Layer 4 of a small transformer language model trained on English Wikipedia (8 layers, counted from 0, width 128).
A neuron's activation on a vector x is SiLU(gate . x) times (in . x), where the dot is the dot product.

Input weights of the MLP neurons that the questions are about. A number n stands for (n - 128) times 0.002.
n43 gate: 142, 114, 131, 134, 110, 62, 100, 92, 98, 143, 164, 137, 141, 77, 113, 145, 126, 131, 153, 127, 133, 116, 126, 70, 161, 91, 75, 105, 141, 56, 183, 145, 89, 95, 135, 132, 96, 116, 164, 124, 190, 129, 126, 121, 104, 141, 117, 140, 103, 157, 120, 149, 109, 148, 70, 121, 140, 173, 182, 164, 123, 103, 192, 107, 132, 136, 165, 191, 124, 101, 150, 89, 87, 37, 116, 94, 133, 98, 115, 149, 43, 112, 131, 136, 82, 90, 88, 149, 130, 80, 141, 108, 120, 121, 84, 156, 171, 85, 83, 97, 84, 109, 149, 87, 138, 102, 48, 167, 131, 113, 114, 101, 152, 68, 96, 127, 112, 105, 177, 162, 135, 175, 63, 138, 126, 119, 150, 154
n74 gate: 124, 123, 132, 119, 165, 116, 100, 180, 102, 75, 136, 212, 132, 147, 160, 109, 78, 134, 77, 145, 98, 143, 122, 193, 130, 140, 167, 154, 115, 107, 120, 114, 115, 110, 103, 180, 87, 50, 85, 91, 81, 140, 152, 110, 90, 111, 74, 105, 125, 107, 140, 139, 118, 170, 116, 80, 127, 71, 97, 112, 132, 123, 141, 137, 88, 96, 141, 169, 172, 116, 138, 183, 146, 71, 31, 147, 88, 93, 69, 106, 121, 72, 109, 131, 114, 140, 127, 96, 149, 102, 140, 133, 114, 128, 128, 158, 117, 97, 93, 124, 176, 94, 114, 122, 133, 152, 148, 210, 114, 148, 153, 170, 125, 130, 159, 110, 124, 67, 141, 81, 112, 186, 158, 149, 105, 143, 154, 181
n105 gate: 117, 154, 98, 160, 73, 121, 95, 149, 163, 125, 160, 114, 96, 151, 134, 160, 76, 84, 108, 125, 129, 171, 129, 156, 181, 134, 123, 121, 138, 92, 111, 129, 114, 141, 106, 131, 129, 102, 124, 120, 143, 121, 113, 132, 175, 145, 108, 140, 156, 138, 139, 167, 104, 121, 125, 120, 112, 131, 98, 125, 75, 98, 157, 137, 142, 84, 118, 154, 117, 127, 99, 175, 151, 129, 113, 66, 77, 73, 143, 60, 173, 173, 149, 165, 96, 152, 159, 107, 141, 94, 172, 143, 109, 59, 130, 138, 103, 144, 115, 96, 129, 141, 97, 100, 146, 132, 113, 95, 128, 97, 129, 126, 78, 157, 91, 98, 140, 144, 117, 85, 141, 161, 128, 117, 124, 73, 120, 141
n109 gate: 103, 117, 143, 151, 126, 141, 159, 187, 98, 190, 100, 147, 127, 146, 143, 112, 100, 120, 141, 118, 79, 150, 177, 121, 110, 95, 139, 119, 146, 99, 132, 148, 122, 182, 111, 137, 104, 141, 119, 117, 154, 159, 150, 103, 136, 160, 173, 128, 160, 124, 144, 74, 133, 128, 82, 95, 150, 179, 103, 112, 120, 146, 146, 88, 100, 116, 164, 65, 94, 119, 99, 133, 158, 144, 154, 154, 80, 117, 148, 163, 106, 150, 113, 111, 146, 135, 147, 129, 175, 160, 86, 127, 110, 139, 123, 168, 136, 127, 87, 125, 144, 132, 128, 96, 146, 177, 111, 130, 158, 117, 122, 126, 164, 136, 151, 129, 101, 126, 174, 175, 135, 88, 105, 137, 152, 110, 146, 141
n220 gate: 112, 167, 142, 144, 104, 188, 128, 134, 141, 112, 156, 211, 149, 127, 146, 102, 100, 163, 129, 95, 94, 140, 93, 127, 118, 94, 128, 165, 146, 137, 117, 88, 175, 70, 132, 126, 164, 204, 112, 116, 134, 170, 114, 135, 171, 144, 120, 62, 186, 171, 148, 130, 74, 127, 188, 149, 127, 137, 149, 140, 197, 156, 147, 110, 120, 123, 111, 83, 151, 115, 145, 106, 117, 134, 189, 173, 104, 166, 191, 38, 156, 99, 134, 125, 114, 139, 125, 130, 178, 95, 94, 109, 134, 152, 127, 112, 101, 113, 86, 129, 130, 96, 134, 118, 126, 121, 126, 95, 115, 116, 93, 134, 136, 121, 128, 157, 161, 124, 104, 130, 163, 182, 139, 83, 126, 144, 182, 136
n244 gate: 121, 118, 123, 102, 127, 132, 136, 124, 109, 105, 222, 189, 116, 121, 119, 217, 115, 96, 143, 168, 109, 134, 171, 168, 126, 98, 148, 149, 69, 128, 117, 123, 140, 117, 149, 151, 127, 129, 117, 111, 164, 148, 159, 133, 117, 132, 85, 160, 89, 121, 124, 166, 122, 135, 95, 134, 164, 133, 202, 139, 124, 121, 121, 172, 123, 103, 122, 112, 98, 145, 115, 86, 135, 113, 133, 116, 135, 141, 99, 103, 155, 140, 103, 126, 160, 155, 96, 148, 90, 164, 127, 39, 115, 100, 151, 150, 109, 123, 131, 132, 108, 65, 114, 69, 108, 130, 210, 140, 90, 127, 106, 160, 82, 145, 120, 111, 103, 164, 124, 62, 126, 183, 157, 182, 130, 113, 113, 127
n277 gate: 97, 133, 184, 161, 117, 127, 114, 176, 168, 145, 176, 74, 111, 106, 98, 104, 195, 135, 126, 157, 154, 127, 167, 141, 143, 100, 124, 147, 173, 122, 147, 105, 94, 136, 143, 130, 198, 134, 123, 79, 142, 74, 136, 149, 163, 131, 150, 118, 133, 101, 154, 113, 147, 107, 130, 182, 133, 166, 174, 143, 110, 138, 123, 126, 107, 131, 178, 164, 25, 169, 133, 122, 124, 150, 118, 151, 131, 149, 215, 104, 116, 131, 88, 127, 141, 114, 153, 178, 84, 141, 115, 177, 95, 172, 162, 132, 97, 162, 115, 83, 134, 112, 92, 134, 77, 129, 129, 185, 133, 123, 112, 80, 118, 127, 114, 183, 105, 118, 113, 151, 75, 144, 145, 121, 108, 190, 120, 129
n317 gate: 139, 160, 118, 71, 181, 112, 167, 93, 158, 111, 128, 98, 117, 165, 145, 140, 159, 150, 132, 164, 145, 101, 79, 186, 174, 112, 139, 115, 193, 190, 131, 130, 120, 162, 145, 78, 114, 126, 139, 112, 93, 104, 78, 134, 107, 118, 160, 117, 130, 108, 64, 140, 145, 170, 106, 178, 181, 118, 151, 127, 129, 165, 143, 143, 105, 180, 178, 155, 119, 158, 134, 132, 153, 133, 110, 156, 143, 150, 152, 141, 164, 103, 111, 92, 131, 79, 144, 163, 120, 176, 134, 142, 111, 136, 122, 174, 161, 157, 117, 129, 155, 111, 139, 177, 89, 123, 120, 125, 108, 125, 155, 99, 124, 175, 92, 143, 117, 85, 72, 163, 97, 129, 92, 149, 131, 123, 132, 147
n43 in: 125, 182, 192, 109, 178, 102, 141, 71, 76, 144, 142, 186, 137, 151, 141, 150, 101, 151, 112, 139, 174, 133, 162, 157, 144, 100, 84, 148, 154, 127, 172, 247, 139, 117, 133, 159, 94, 125, 114, 131, 133, 144, 137, 109, 142, 132, 206, 155, 80, 132, 75, 159, 68, 153, 118, 107, 120, 139, 163, 152, 147, 140, 173, 220, 117, 88, 105, 119, 61, 186, 138, 129, 141, 146, 61, 180, 138, 106, 117, 167, 143, 144, 85, 80, 148, 114, 135, 157, 112, 125, 152, 178, 180, 198, 132, 128, 173, 136, 86, 169, 121, 123, 124, 220, 91, 154, 145, 153, 89, 104, 161, 95, 97, 138, 125, 139, 112, 137, 163, 159, 133, 116, 60, 131, 68, 122, 122, 170
n74 in: 108, 96, 144, 91, 155, 151, 94, 131, 135, 136, 145, 135, 126, 144, 84, 154, 68, 135, 165, 105, 112, 124, 167, 142, 84, 98, 150, 95, 98, 108, 104, 103, 123, 62, 99, 175, 86, 176, 72, 208, 132, 163, 119, 109, 131, 127, 127, 93, 150, 191, 110, 90, 117, 133, 106, 134, 87, 118, 125, 176, 141, 112, 142, 175, 149, 92, 111, 145, 107, 146, 104, 84, 111, 106, 125, 129, 92, 81, 157, 65, 133, 140, 153, 163, 25, 136, 142, 143, 197, 92, 87, 121, 147, 111, 120, 124, 147, 83, 105, 92, 129, 140, 83, 133, 160, 156, 173, 94, 174, 100, 156, 178, 129, 128, 131, 115, 134, 132, 111, 137, 128, 104, 132, 122, 164, 92, 95, 193
n105 in: 93, 68, 161, 126, 130, 142, 111, 154, 171, 139, 115, 133, 133, 124, 197, 126, 121, 157, 122, 149, 113, 116, 89, 98, 154, 136, 129, 130, 146, 122, 192, 157, 107, 116, 105, 44, 114, 174, 108, 175, 157, 108, 99, 130, 86, 101, 123, 71, 133, 85, 141, 108, 170, 125, 92, 83, 141, 93, 152, 88, 82, 124, 109, 97, 161, 137, 118, 151, 98, 158, 166, 121, 140, 73, 130, 114, 127, 105, 155, 154, 104, 148, 100, 88, 164, 190, 120, 140, 161, 169, 136, 119, 148, 164, 148, 172, 113, 152, 138, 148, 104, 185, 170, 75, 141, 87, 45, 126, 96, 130, 137, 143, 131, 154, 171, 146, 117, 91, 143, 147, 97, 121, 116, 118, 160, 156, 146, 99
n109 in: 122, 145, 90, 122, 163, 100, 100, 136, 158, 126, 94, 177, 139, 131, 104, 136, 127, 112, 127, 123, 148, 135, 123, 107, 139, 139, 110, 59, 116, 136, 132, 105, 123, 147, 167, 154, 103, 140, 145, 145, 99, 111, 102, 113, 147, 109, 152, 126, 123, 126, 137, 118, 133, 109, 98, 116, 145, 76, 132, 69, 131, 122, 143, 113, 118, 108, 133, 106, 114, 99, 109, 134, 151, 151, 93, 106, 101, 122, 153, 107, 100, 116, 137, 131, 113, 120, 146, 122, 122, 131, 109, 110, 82, 125, 147, 181, 137, 143, 129, 116, 133, 128, 120, 99, 124, 123, 119, 141, 161, 123, 145, 135, 105, 148, 95, 126, 111, 109, 112, 110, 141, 101, 105, 132, 125, 114, 113, 124
n220 in: 103, 63, 152, 105, 115, 169, 154, 122, 141, 147, 181, 156, 58, 201, 162, 129, 88, 154, 125, 129, 110, 193, 99, 116, 88, 107, 107, 115, 120, 170, 150, 91, 103, 111, 139, 195, 103, 117, 188, 127, 186, 127, 145, 125, 101, 126, 117, 130, 144, 118, 128, 139, 88, 152, 100, 94, 121, 141, 155, 108, 134, 141, 116, 96, 180, 138, 95, 122, 171, 104, 136, 96, 161, 105, 150, 126, 121, 161, 90, 79, 136, 103, 127, 179, 132, 174, 128, 64, 98, 59, 128, 114, 141, 123, 121, 98, 112, 148, 104, 122, 130, 135, 129, 114, 132, 175, 134, 103, 108, 169, 63, 122, 114, 88, 171, 100, 156, 163, 120, 179, 99, 140, 104, 203, 173, 102, 132, 135
n244 in: 60, 104, 71, 161, 147, 82, 119, 129, 123, 110, 137, 163, 118, 155, 124, 54, 147, 90, 146, 144, 142, 148, 97, 128, 103, 122, 150, 89, 152, 147, 125, 74, 124, 81, 110, 130, 106, 163, 126, 115, 110, 112, 201, 179, 92, 119, 89, 189, 141, 111, 64, 124, 154, 132, 113, 135, 98, 136, 120, 145, 170, 125, 124, 112, 123, 103, 105, 121, 103, 89, 139, 84, 177, 124, 116, 117, 118, 123, 112, 148, 123, 81, 160, 152, 142, 121, 154, 183, 97, 121, 146, 192, 173, 76, 176, 146, 134, 107, 144, 163, 177, 115, 135, 148, 123, 74, 135, 145, 141, 120, 102, 108, 118, 185, 167, 93, 110, 118, 120, 62, 134, 121, 125, 124, 147, 112, 105, 74
n277 in: 147, 79, 152, 158, 128, 148, 171, 64, 101, 69, 183, 103, 178, 119, 102, 62, 137, 133, 181, 115, 145, 182, 91, 138, 109, 169, 142, 134, 117, 157, 147, 92, 133, 127, 143, 204, 152, 161, 108, 139, 140, 138, 143, 122, 186, 147, 78, 165, 174, 154, 98, 116, 151, 107, 108, 131, 135, 97, 99, 106, 182, 120, 138, 109, 164, 128, 98, 140, 111, 111, 142, 177, 154, 110, 106, 94, 93, 149, 52, 126, 103, 147, 55, 139, 102, 119, 119, 153, 98, 122, 150, 135, 122, 141, 167, 124, 126, 181, 161, 83, 150, 168, 100, 167, 96, 105, 170, 112, 123, 83, 137, 153, 112, 200, 159, 112, 47, 108, 136, 66, 121, 120, 156, 159, 148, 135, 110, 144
n317 in: 189, 65, 115, 71, 148, 106, 149, 112, 162, 117, 81, 107, 173, 138, 115, 156, 137, 122, 89, 121, 142, 96, 53, 105, 171, 69, 124, 105, 102, 87, 135, 147, 152, 129, 84, 168, 118, 126, 149, 107, 158, 160, 160, 89, 116, 131, 86, 141, 175, 103, 100, 111, 124, 170, 138, 131, 153, 125, 141, 146, 115, 114, 77, 110, 162, 147, 129, 98, 160, 66, 175, 180, 120, 87, 131, 98, 122, 123, 132, 101, 141, 91, 153, 117, 140, 135, 110, 111, 196, 115, 135, 135, 150, 159, 130, 137, 96, 163, 118, 130, 124, 175, 64, 148, 161, 125, 90, 142, 134, 142, 131, 147, 122, 122, 139, 158, 140, 141, 125, 147, 109, 148, 115, 129, 134, 150, 184, 179

Each question shows a token from some text and the vector x that enters the MLP there. A number n stands for (n - 128) times 0.057.

" country": 149, 159, 113, 109, 104, 129, 95, 126, 159, 132, 133, 164, 153, 138, 146, 138, 164, 145, 107, 95, 166, 131, 109, 111, 127, 92, 156, 84, 124, 173, 120, 121, 123, 153, 171, 144, 119, 127, 187, 126, 125, 90, 133, 124, 156, 131, 145, 135, 119, 153, 103, 126, 121, 122, 96, 144, 114, 138, 122, 124, 165, 128, 134, 123, 125, 151, 109, 99, 136, 140, 109, 102, 153, 124, 150, 144, 106, 144, 150, 170, 129, 155, 169, 131, 155, 150, 162, 105, 125, 141, 116, 128, 107, 137, 122, 125, 124, 156, 129, 138, 146, 180, 109, 120, 169, 123, 128, 109, 138, 151, 143, 151, 134, 133, 118, 89, 175, 109, 102, 122, 92, 138, 137, 154, 131, 123, 114, 160
The neuron with the highest activation: n317

" (": 128, 142, 117, 148, 131, 102, 114, 130, 128, 88, 141, 126, 155, 133, 122, 109, 140, 115, 106, 75, 111, 94, 117, 140, 115, 67, 117, 126, 138, 128, 126, 112, 110, 99, 166, 132, 133, 141, 142, 125, 129, 111, 113, 124, 137, 114, 122, 167, 113, 126, 131, 148, 140, 88, 117, 137, 135, 122, 139, 118, 140, 63, 141, 135, 148, 132, 127, 61, 97, 156, 104, 123, 202, 135, 123, 138, 119, 119, 134, 117, 118, 118, 160, 111, 139, 136, 156, 97, 138, 135, 72, 122, 125, 133, 151, 152, 107, 118, 132, 171, 136, 168, 126, 168, 141, 128, 110, 145, 135, 137, 136, 104, 123, 101, 136, 95, 128, 118, 103, 150, 83, 126, 110, 114, 123, 89, 118, 146
The two highest activations, in order: n109, n317

" similar": 121, 151, 127, 113, 152, 132, 85, 120, 148, 127, 146, 135, 164, 137, 91, 138, 148, 111, 102, 101, 150, 118, 118, 130, 131, 123, 158, 110, 147, 117, 100, 148, 112, 95, 188, 136, 135, 152, 139, 97, 151, 138, 112, 116, 140, 98, 134, 160, 112, 111, 125, 151, 149, 96, 119, 91, 127, 139, 116, 71, 146, 100, 126, 142, 134, 109, 118, 101, 122, 113, 133, 119, 114, 165, 126, 130, 107, 108, 153, 131, 124, 154, 129, 128, 131, 141, 83, 122, 122, 112, 136, 144, 108, 155, 161, 133, 135, 146, 126, 161, 83, 167, 140, 129, 172, 110, 104, 143, 80, 146, 116, 124, 136, 102, 99, 89, 136, 110, 124, 123, 83, 139, 121, 136, 110, 163, 84, 128
The neuron with the highest activation: n74

"s": 117, 141, 118, 136, 150, 152, 138, 116, 139, 107, 155, 151, 159, 125, 128, 112, 154, 153, 94, 106, 182, 122, 126, 124, 155, 80, 151, 108, 131, 141, 117, 156, 145, 133, 169, 152, 159, 131, 161, 96, 156, 114, 110, 76, 160, 91, 130, 154, 119, 111, 145, 127, 149, 119, 116, 132, 154, 126, 122, 105, 134, 145, 138, 134, 171, 169, 125, 101, 123, 131, 92, 142, 145, 137, 111, 118, 85, 167, 153, 111, 125, 142, 129, 126, 156, 116, 118, 116, 92, 127, 115, 159, 117, 130, 151, 146, 160, 128, 148, 164, 115, 145, 140, 131, 139, 140, 129, 141, 110, 163, 137, 126, 119, 120, 119, 55, 141, 115, 140, 141, 119, 133, 117, 118, 128, 131, 100, 123
Which three neurons fire most, strongest first? n74, n277, n317

" |": 104, 127, 93, 152, 109, 145, 95, 124, 148, 120, 155, 137, 165, 128, 88, 129, 123, 116, 125, 130, 141, 119, 136, 121, 117, 120, 134, 112, 103, 141, 113, 105, 118, 93, 133, 134, 121, 160, 143, 113, 106, 123, 114, 99, 134, 117, 117, 168, 107, 104, 148, 163, 155, 139, 100, 103, 145, 78, 109, 110, 161, 122, 172, 123, 142, 213, 133, 129, 116, 139, 106, 95, 146, 118, 127, 132, 85, 123, 129, 165, 127, 120, 151, 139, 102, 165, 142, 114, 128, 123, 105, 134, 116, 122, 122, 118, 98, 109, 131, 115, 83, 152, 128, 134, 138, 103, 118, 160, 89, 146, 128, 127, 116, 106, 119, 110, 152, 135, 132, 126, 77, 148, 139, 135, 120, 106, 170, 162
The two highest activations, in order: n74, n244

" the": 113, 134, 98, 120, 104, 109, 105, 140, 142, 148, 134, 156, 209, 134, 101, 137, 159, 126, 138, 93, 140, 121, 113, 151, 122, 136, 140, 118, 139, 145, 113, 117, 124, 111, 242, 141, 123, 149, 122, 107, 123, 117, 160, 101, 141, 97, 150, 131, 119, 110, 134, 153, 157, 130, 128, 136, 107, 141, 109, 136, 148, 114, 143, 116, 128, 125, 131, 99, 132, 136, 101, 123, 146, 127, 133, 141, 124, 164, 134, 136, 141, 139, 153, 129, 136, 125, 132, 121, 136, 138, 112, 118, 112, 109, 128, 112, 120, 119, 133, 115, 118, 173, 134, 166, 151, 126, 134, 122, 86, 127, 117, 121, 123, 108, 124, 114, 135, 106, 105, 150, 83, 178, 104, 128, 128, 122, 138, 132
Which three neurons fire most, strongest first? n105, n74, n43

" to": 130, 130, 109, 173, 92, 125, 107, 100, 125, 124, 151, 150, 197, 122, 85, 107, 146, 136, 87, 109, 154, 120, 104, 115, 117, 99, 139, 103, 118, 118, 118, 132, 128, 81, 167, 164, 135, 171, 125, 121, 133, 151, 108, 104, 150, 103, 141, 153, 117, 93, 130, 121, 150, 117, 109, 144, 121, 151, 140, 101, 162, 105, 141, 128, 131, 158, 105, 146, 101, 138, 123, 125, 146, 133, 128, 120, 96, 135, 164, 137, 128, 136, 134, 126, 121, 129, 126, 136, 133, 147, 124, 133, 118, 167, 163, 141, 147, 147, 124, 133, 112, 136, 144, 126, 156, 127, 109, 127, 92, 140, 134, 91, 142, 111, 145, 120, 157, 98, 125, 119, 67, 149, 108, 133, 102, 167, 162, 98
Which three neurons fire most, strongest first? n277, n43, n74

" Ga": 150, 127, 100, 107, 94, 119, 127, 128, 172, 146, 144, 144, 148, 95, 88, 141, 120, 120, 121, 91, 148, 119, 121, 127, 118, 172, 159, 115, 136, 154, 142, 149, 145, 144, 155, 138, 94, 122, 154, 137, 146, 132, 128, 87, 144, 122, 125, 148, 112, 122, 108, 134, 148, 128, 102, 185, 120, 54, 93, 133, 132, 153, 160, 116, 146, 123, 96, 65, 119, 134, 117, 106, 151, 157, 141, 126, 79, 133, 152, 151, 122, 135, 148, 120, 128, 135, 163, 87, 111, 119, 135, 132, 139, 160, 127, 151, 134, 149, 141, 122, 114, 167, 148, 143, 138, 92, 149, 150, 142, 107, 161, 143, 127, 137, 141, 142, 145, 142, 119, 136, 87, 112, 129, 138, 97, 143, 155, 181
The neuron with the highest activation: n317

" data": 146, 173, 111, 131, 87, 126, 115, 124, 152, 122, 144, 126, 158, 123, 86, 119, 153, 160, 88, 98, 144, 131, 137, 159, 113, 116, 123, 80, 114, 144, 111, 157, 115, 149, 171, 135, 155, 114, 152, 100, 117, 81, 145, 75, 130, 101, 151, 104, 143, 114, 123, 156, 158, 114, 90, 114, 137, 119, 124, 104, 163, 99, 103, 108, 120, 126, 108, 91, 159, 115, 101, 94, 135, 119, 111, 139, 114, 143, 191, 126, 107, 142, 178, 107, 133, 126, 155, 110, 136, 122, 117, 148, 102, 127, 125, 155, 110, 124, 134, 145, 115, 158, 140, 108, 143, 114, 133, 117, 160, 145, 102, 129, 137, 108, 111, 83, 123, 132, 132, 111, 116, 110, 128, 124, 136, 112, 127, 127
Which neuron fires most, and how strongly? n109, at about 0.5

" P": 106, 147, 95, 144, 83, 117, 81, 134, 143, 124, 130, 116, 152, 109, 84, 130, 173, 106, 116, 85, 144, 103, 133, 157, 123, 141, 161, 100, 96, 157, 105, 154, 163, 95, 150, 131, 112, 127, 149, 123, 141, 106, 144, 90, 123, 115, 149, 157, 108, 113, 102, 130, 141, 108, 144, 145, 109, 68, 142, 79, 146, 122, 135, 114, 154, 116, 134, 88, 126, 131, 122, 116, 147, 131, 111, 121, 138, 131, 150, 136, 173, 137, 160, 126, 131, 145, 117, 91, 118, 111, 100, 149, 133, 152, 119, 151, 133, 120, 131, 146, 132, 163, 145, 137, 106, 118, 125, 143, 161, 115, 127, 156, 131, 119, 159, 125, 134, 120, 110, 143, 101, 87, 91, 114, 121, 89, 144, 160
Which three neurons fire most, strongest first? n220, n277, n105

" time": 149, 158, 85, 120, 109, 141, 76, 96, 175, 83, 110, 118, 171, 131, 135, 115, 162, 147, 97, 102, 141, 107, 132, 137, 115, 100, 104, 89, 126, 122, 141, 117, 123, 165, 149, 143, 116, 163, 144, 125, 119, 101, 139, 100, 134, 119, 137, 134, 96, 106, 114, 130, 133, 115, 129, 112, 130, 173, 126, 154, 156, 131, 140, 124, 131, 154, 83, 109, 189, 151, 145, 123, 135, 136, 174, 117, 114, 126, 147, 139, 108, 145, 139, 113, 122, 101, 152, 112, 130, 120, 124, 131, 127, 140, 164, 139, 127, 133, 122, 136, 120, 171, 156, 112, 142, 150, 135, 133, 115, 130, 143, 150, 138, 113, 118, 103, 169, 109, 107, 145, 80, 130, 79, 167, 131, 123, 130, 145
Which neuron fires most, and how strongly? n317, at about 0.72

" his": 117, 132, 110, 109, 100, 127, 116, 127, 137, 143, 148, 153, 175, 119, 113, 154, 153, 134, 158, 106, 182, 106, 133, 146, 134, 112, 161, 106, 138, 165, 103, 126, 134, 95, 185, 130, 118, 117, 136, 129, 125, 130, 171, 75, 124, 129, 119, 157, 117, 103, 157, 142, 148, 115, 145, 136, 98, 148, 131, 116, 146, 130, 132, 155, 146, 110, 126, 132, 115, 126, 100, 120, 154, 129, 126, 100, 134, 124, 153, 114, 127, 126, 150, 117, 149, 124, 138, 128, 120, 156, 117, 130, 97, 108, 143, 110, 120, 106, 132, 119, 98, 155, 149, 140, 130, 90, 144, 134, 111, 141, 142, 134, 126, 129, 123, 128, 141, 149, 85, 119, 38, 154, 108, 133, 113, 157, 116, 176
The neuron with the highest activation: n244

"w": 140, 166, 101, 139, 78, 99, 117, 145, 155, 120, 162, 137, 132, 134, 66, 125, 124, 158, 112, 85, 132, 105, 162, 131, 131, 124, 121, 67, 125, 166, 127, 136, 138, 149, 144, 134, 113, 122, 139, 123, 129, 122, 116, 87, 133, 142, 122, 178, 112, 65, 124, 125, 149, 81, 104, 174, 98, 81, 123, 142, 141, 121, 145, 97, 141, 118, 132, 88, 158, 112, 130, 133, 116, 164, 157, 90, 133, 139, 123, 160, 116, 123, 123, 139, 142, 123, 148, 111, 128, 82, 86, 124, 140, 115, 166, 145, 126, 127, 148, 110, 123, 134, 125, 122, 138, 137, 138, 125, 165, 133, 143, 124, 127, 129, 122, 113, 147, 107, 132, 122, 121, 135, 101, 130, 114, 107, 138, 173
Which neuron fires most, and how strongly? n109, at about 0.14

"ra": 124, 140, 148, 131, 147, 116, 128, 118, 136, 151, 167, 166, 164, 145, 95, 90, 129, 135, 97, 66, 173, 111, 104, 120, 157, 97, 157, 109, 115, 147, 158, 162, 134, 131, 160, 142, 140, 145, 169, 127, 110, 148, 120, 105, 141, 117, 136, 154, 109, 109, 127, 101, 139, 113, 107, 120, 118, 53, 126, 116, 115, 146, 146, 105, 162, 147, 107, 106, 138, 126, 123, 126, 129, 156, 142, 117, 79, 159, 144, 130, 122, 120, 114, 136, 150, 133, 142, 117, 119, 127, 106, 135, 135, 172, 161, 136, 165, 121, 122, 143, 125, 150, 138, 141, 180, 133, 128, 111, 117, 130, 151, 125, 101, 103, 129, 87, 135, 102, 154, 165, 120, 138, 117, 139, 104, 121, 122, 116
The neuron with the highest activation: n109

"NC": 157, 158, 98, 97, 80, 113, 114, 112, 116, 97, 117, 122, 144, 133, 103, 128, 150, 123, 132, 70, 150, 110, 124, 153, 82, 133, 129, 100, 120, 164, 122, 159, 133, 117, 162, 126, 155, 113, 142, 120, 93, 95, 131, 110, 138, 142, 148, 146, 127, 101, 107, 114, 110, 120, 136, 160, 119, 82, 90, 100, 141, 132, 168, 139, 102, 118, 149, 101, 131, 137, 130, 120, 135, 150, 106, 98, 100, 167, 123, 109, 138, 157, 157, 118, 121, 151, 155, 38, 104, 100, 96, 155, 111, 122, 146, 138, 145, 121, 131, 118, 142, 151, 118, 153, 121, 110, 121, 121, 107, 139, 124, 149, 115, 107, 105, 97, 140, 119, 131, 143, 93, 135, 110, 122, 115, 158, 126, 160
Which neuron fires most, and how strongly? n244, at about 0.18

"x": 148, 134, 119, 131, 79, 128, 145, 82, 154, 142, 122, 138, 165, 124, 116, 125, 122, 160, 99, 74, 155, 100, 139, 146, 113, 170, 135, 118, 143, 148, 124, 171, 123, 139, 134, 143, 124, 133, 123, 121, 123, 85, 118, 94, 148, 129, 94, 158, 114, 67, 131, 146, 151, 119, 114, 169, 132, 52, 106, 100, 119, 126, 141, 107, 124, 161, 154, 103, 120, 136, 120, 132, 132, 171, 108, 110, 114, 135, 138, 112, 147, 136, 144, 112, 116, 136, 156, 108, 109, 114, 107, 111, 133, 153, 136, 163, 121, 137, 152, 137, 101, 167, 123, 89, 132, 158, 124, 136, 139, 161, 151, 123, 121, 125, 134, 67, 116, 113, 128, 129, 85, 128, 127, 110, 133, 109, 147, 147
Which neuron fires most, and how strongly? n244, at about 0.33

" history": 148, 133, 106, 95, 114, 151, 81, 123, 153, 118, 127, 144, 169, 148, 132, 110, 158, 132, 121, 98, 153, 118, 125, 122, 136, 102, 147, 99, 124, 172, 143, 131, 150, 131, 164, 164, 126, 108, 132, 93, 159, 127, 142, 73, 142, 102, 137, 141, 122, 109, 117, 143, 150, 126, 123, 117, 111, 138, 110, 98, 158, 95, 122, 76, 129, 133, 106, 103, 154, 139, 118, 100, 139, 115, 152, 112, 122, 150, 153, 119, 90, 140, 126, 116, 134, 124, 144, 119, 127, 140, 143, 134, 103, 142, 145, 135, 114, 148, 149, 144, 100, 165, 139, 165, 144, 132, 141, 132, 130, 118, 158, 135, 139, 142, 125, 95, 138, 67, 91, 114, 87, 160, 133, 152, 109, 82, 98, 145
The neuron with the highest activation: n317

"ition": 147, 117, 106, 88, 77, 126, 118, 113, 130, 106, 136, 171, 144, 162, 95, 118, 160, 129, 100, 109, 133, 122, 147, 120, 156, 121, 123, 107, 123, 118, 105, 133, 110, 140, 177, 153, 154, 142, 137, 116, 140, 116, 123, 94, 115, 112, 161, 126, 129, 125, 126, 145, 151, 115, 138, 103, 111, 128, 103, 126, 174, 134, 115, 97, 131, 151, 102, 49, 141, 166, 108, 115, 112, 131, 152, 124, 102, 161, 112, 146, 100, 134, 168, 132, 142, 129, 143, 104, 116, 127, 152, 163, 82, 119, 147, 145, 101, 116, 110, 133, 140, 155, 141, 148, 165, 116, 124, 152, 120, 139, 148, 137, 149, 134, 96, 71, 130, 108, 113, 124, 126, 132, 91, 164, 125, 101, 113, 142
The neuron with the highest activation: n109

" expl": 138, 120, 109, 118, 55, 134, 74, 103, 122, 105, 103, 133, 111, 124, 128, 130, 150, 137, 75, 95, 100, 127, 126, 140, 145, 176, 146, 122, 127, 106, 100, 178, 98, 88, 134, 156, 147, 159, 137, 125, 123, 154, 116, 105, 102, 116, 129, 147, 64, 124, 122, 143, 158, 106, 104, 110, 132, 140, 102, 96, 147, 123, 120, 163, 154, 130, 113, 110, 121, 117, 108, 112, 138, 138, 142, 122, 100, 150, 152, 150, 114, 135, 168, 113, 113, 110, 130, 106, 95, 135, 109, 102, 120, 112, 140, 131, 105, 105, 128, 146, 112, 149, 130, 169, 147, 107, 149, 141, 166, 97, 140, 122, 129, 127, 109, 87, 130, 116, 132, 108, 87, 133, 132, 129, 104, 143, 110, 137
Which neuron fires most, and how strongly? n220, at about 0.29

"or": 139, 143, 113, 129, 103, 109, 102, 111, 165, 142, 164, 158, 161, 133, 91, 156, 125, 161, 90, 81, 152, 106, 174, 112, 166, 143, 136, 96, 148, 152, 84, 156, 110, 107, 150, 131, 139, 120, 156, 113, 124, 77, 116, 93, 143, 107, 141, 173, 92, 118, 155, 131, 153, 137, 131, 106, 116, 126, 123, 118, 166, 159, 131, 92, 138, 142, 116, 148, 145, 132, 142, 130, 114, 127, 160, 117, 93, 137, 142, 157, 118, 118, 146, 134, 145, 115, 157, 129, 128, 131, 117, 120, 112, 140, 168, 127, 160, 134, 156, 119, 129, 134, 117, 137, 134, 123, 140, 114, 145, 171, 130, 133, 122, 118, 123, 119, 169, 81, 124, 139, 127, 134, 101, 131, 83, 119, 140, 133
Which neuron fires most, and how strongly? n74, at about 0.23

"'": 149, 125, 104, 136, 115, 121, 124, 97, 140, 170, 120, 145, 174, 142, 129, 127, 139, 147, 160, 106, 147, 122, 126, 141, 125, 114, 152, 126, 174, 170, 124, 114, 140, 100, 158, 143, 156, 102, 113, 115, 112, 137, 134, 76, 146, 122, 114, 131, 89, 70, 135, 137, 136, 90, 127, 149, 120, 128, 99, 125, 132, 116, 107, 154, 166, 131, 108, 142, 111, 156, 112, 96, 133, 144, 137, 98, 106, 146, 161, 113, 133, 127, 173, 96, 147, 143, 133, 63, 117, 137, 138, 117, 104, 133, 134, 116, 132, 95, 146, 114, 129, 197, 131, 148, 145, 116, 125, 125, 128, 119, 122, 107, 89, 147, 141, 109, 119, 122, 105, 125, 79, 126, 99, 131, 125, 101, 93, 143
The two highest activations, in order: n277, n43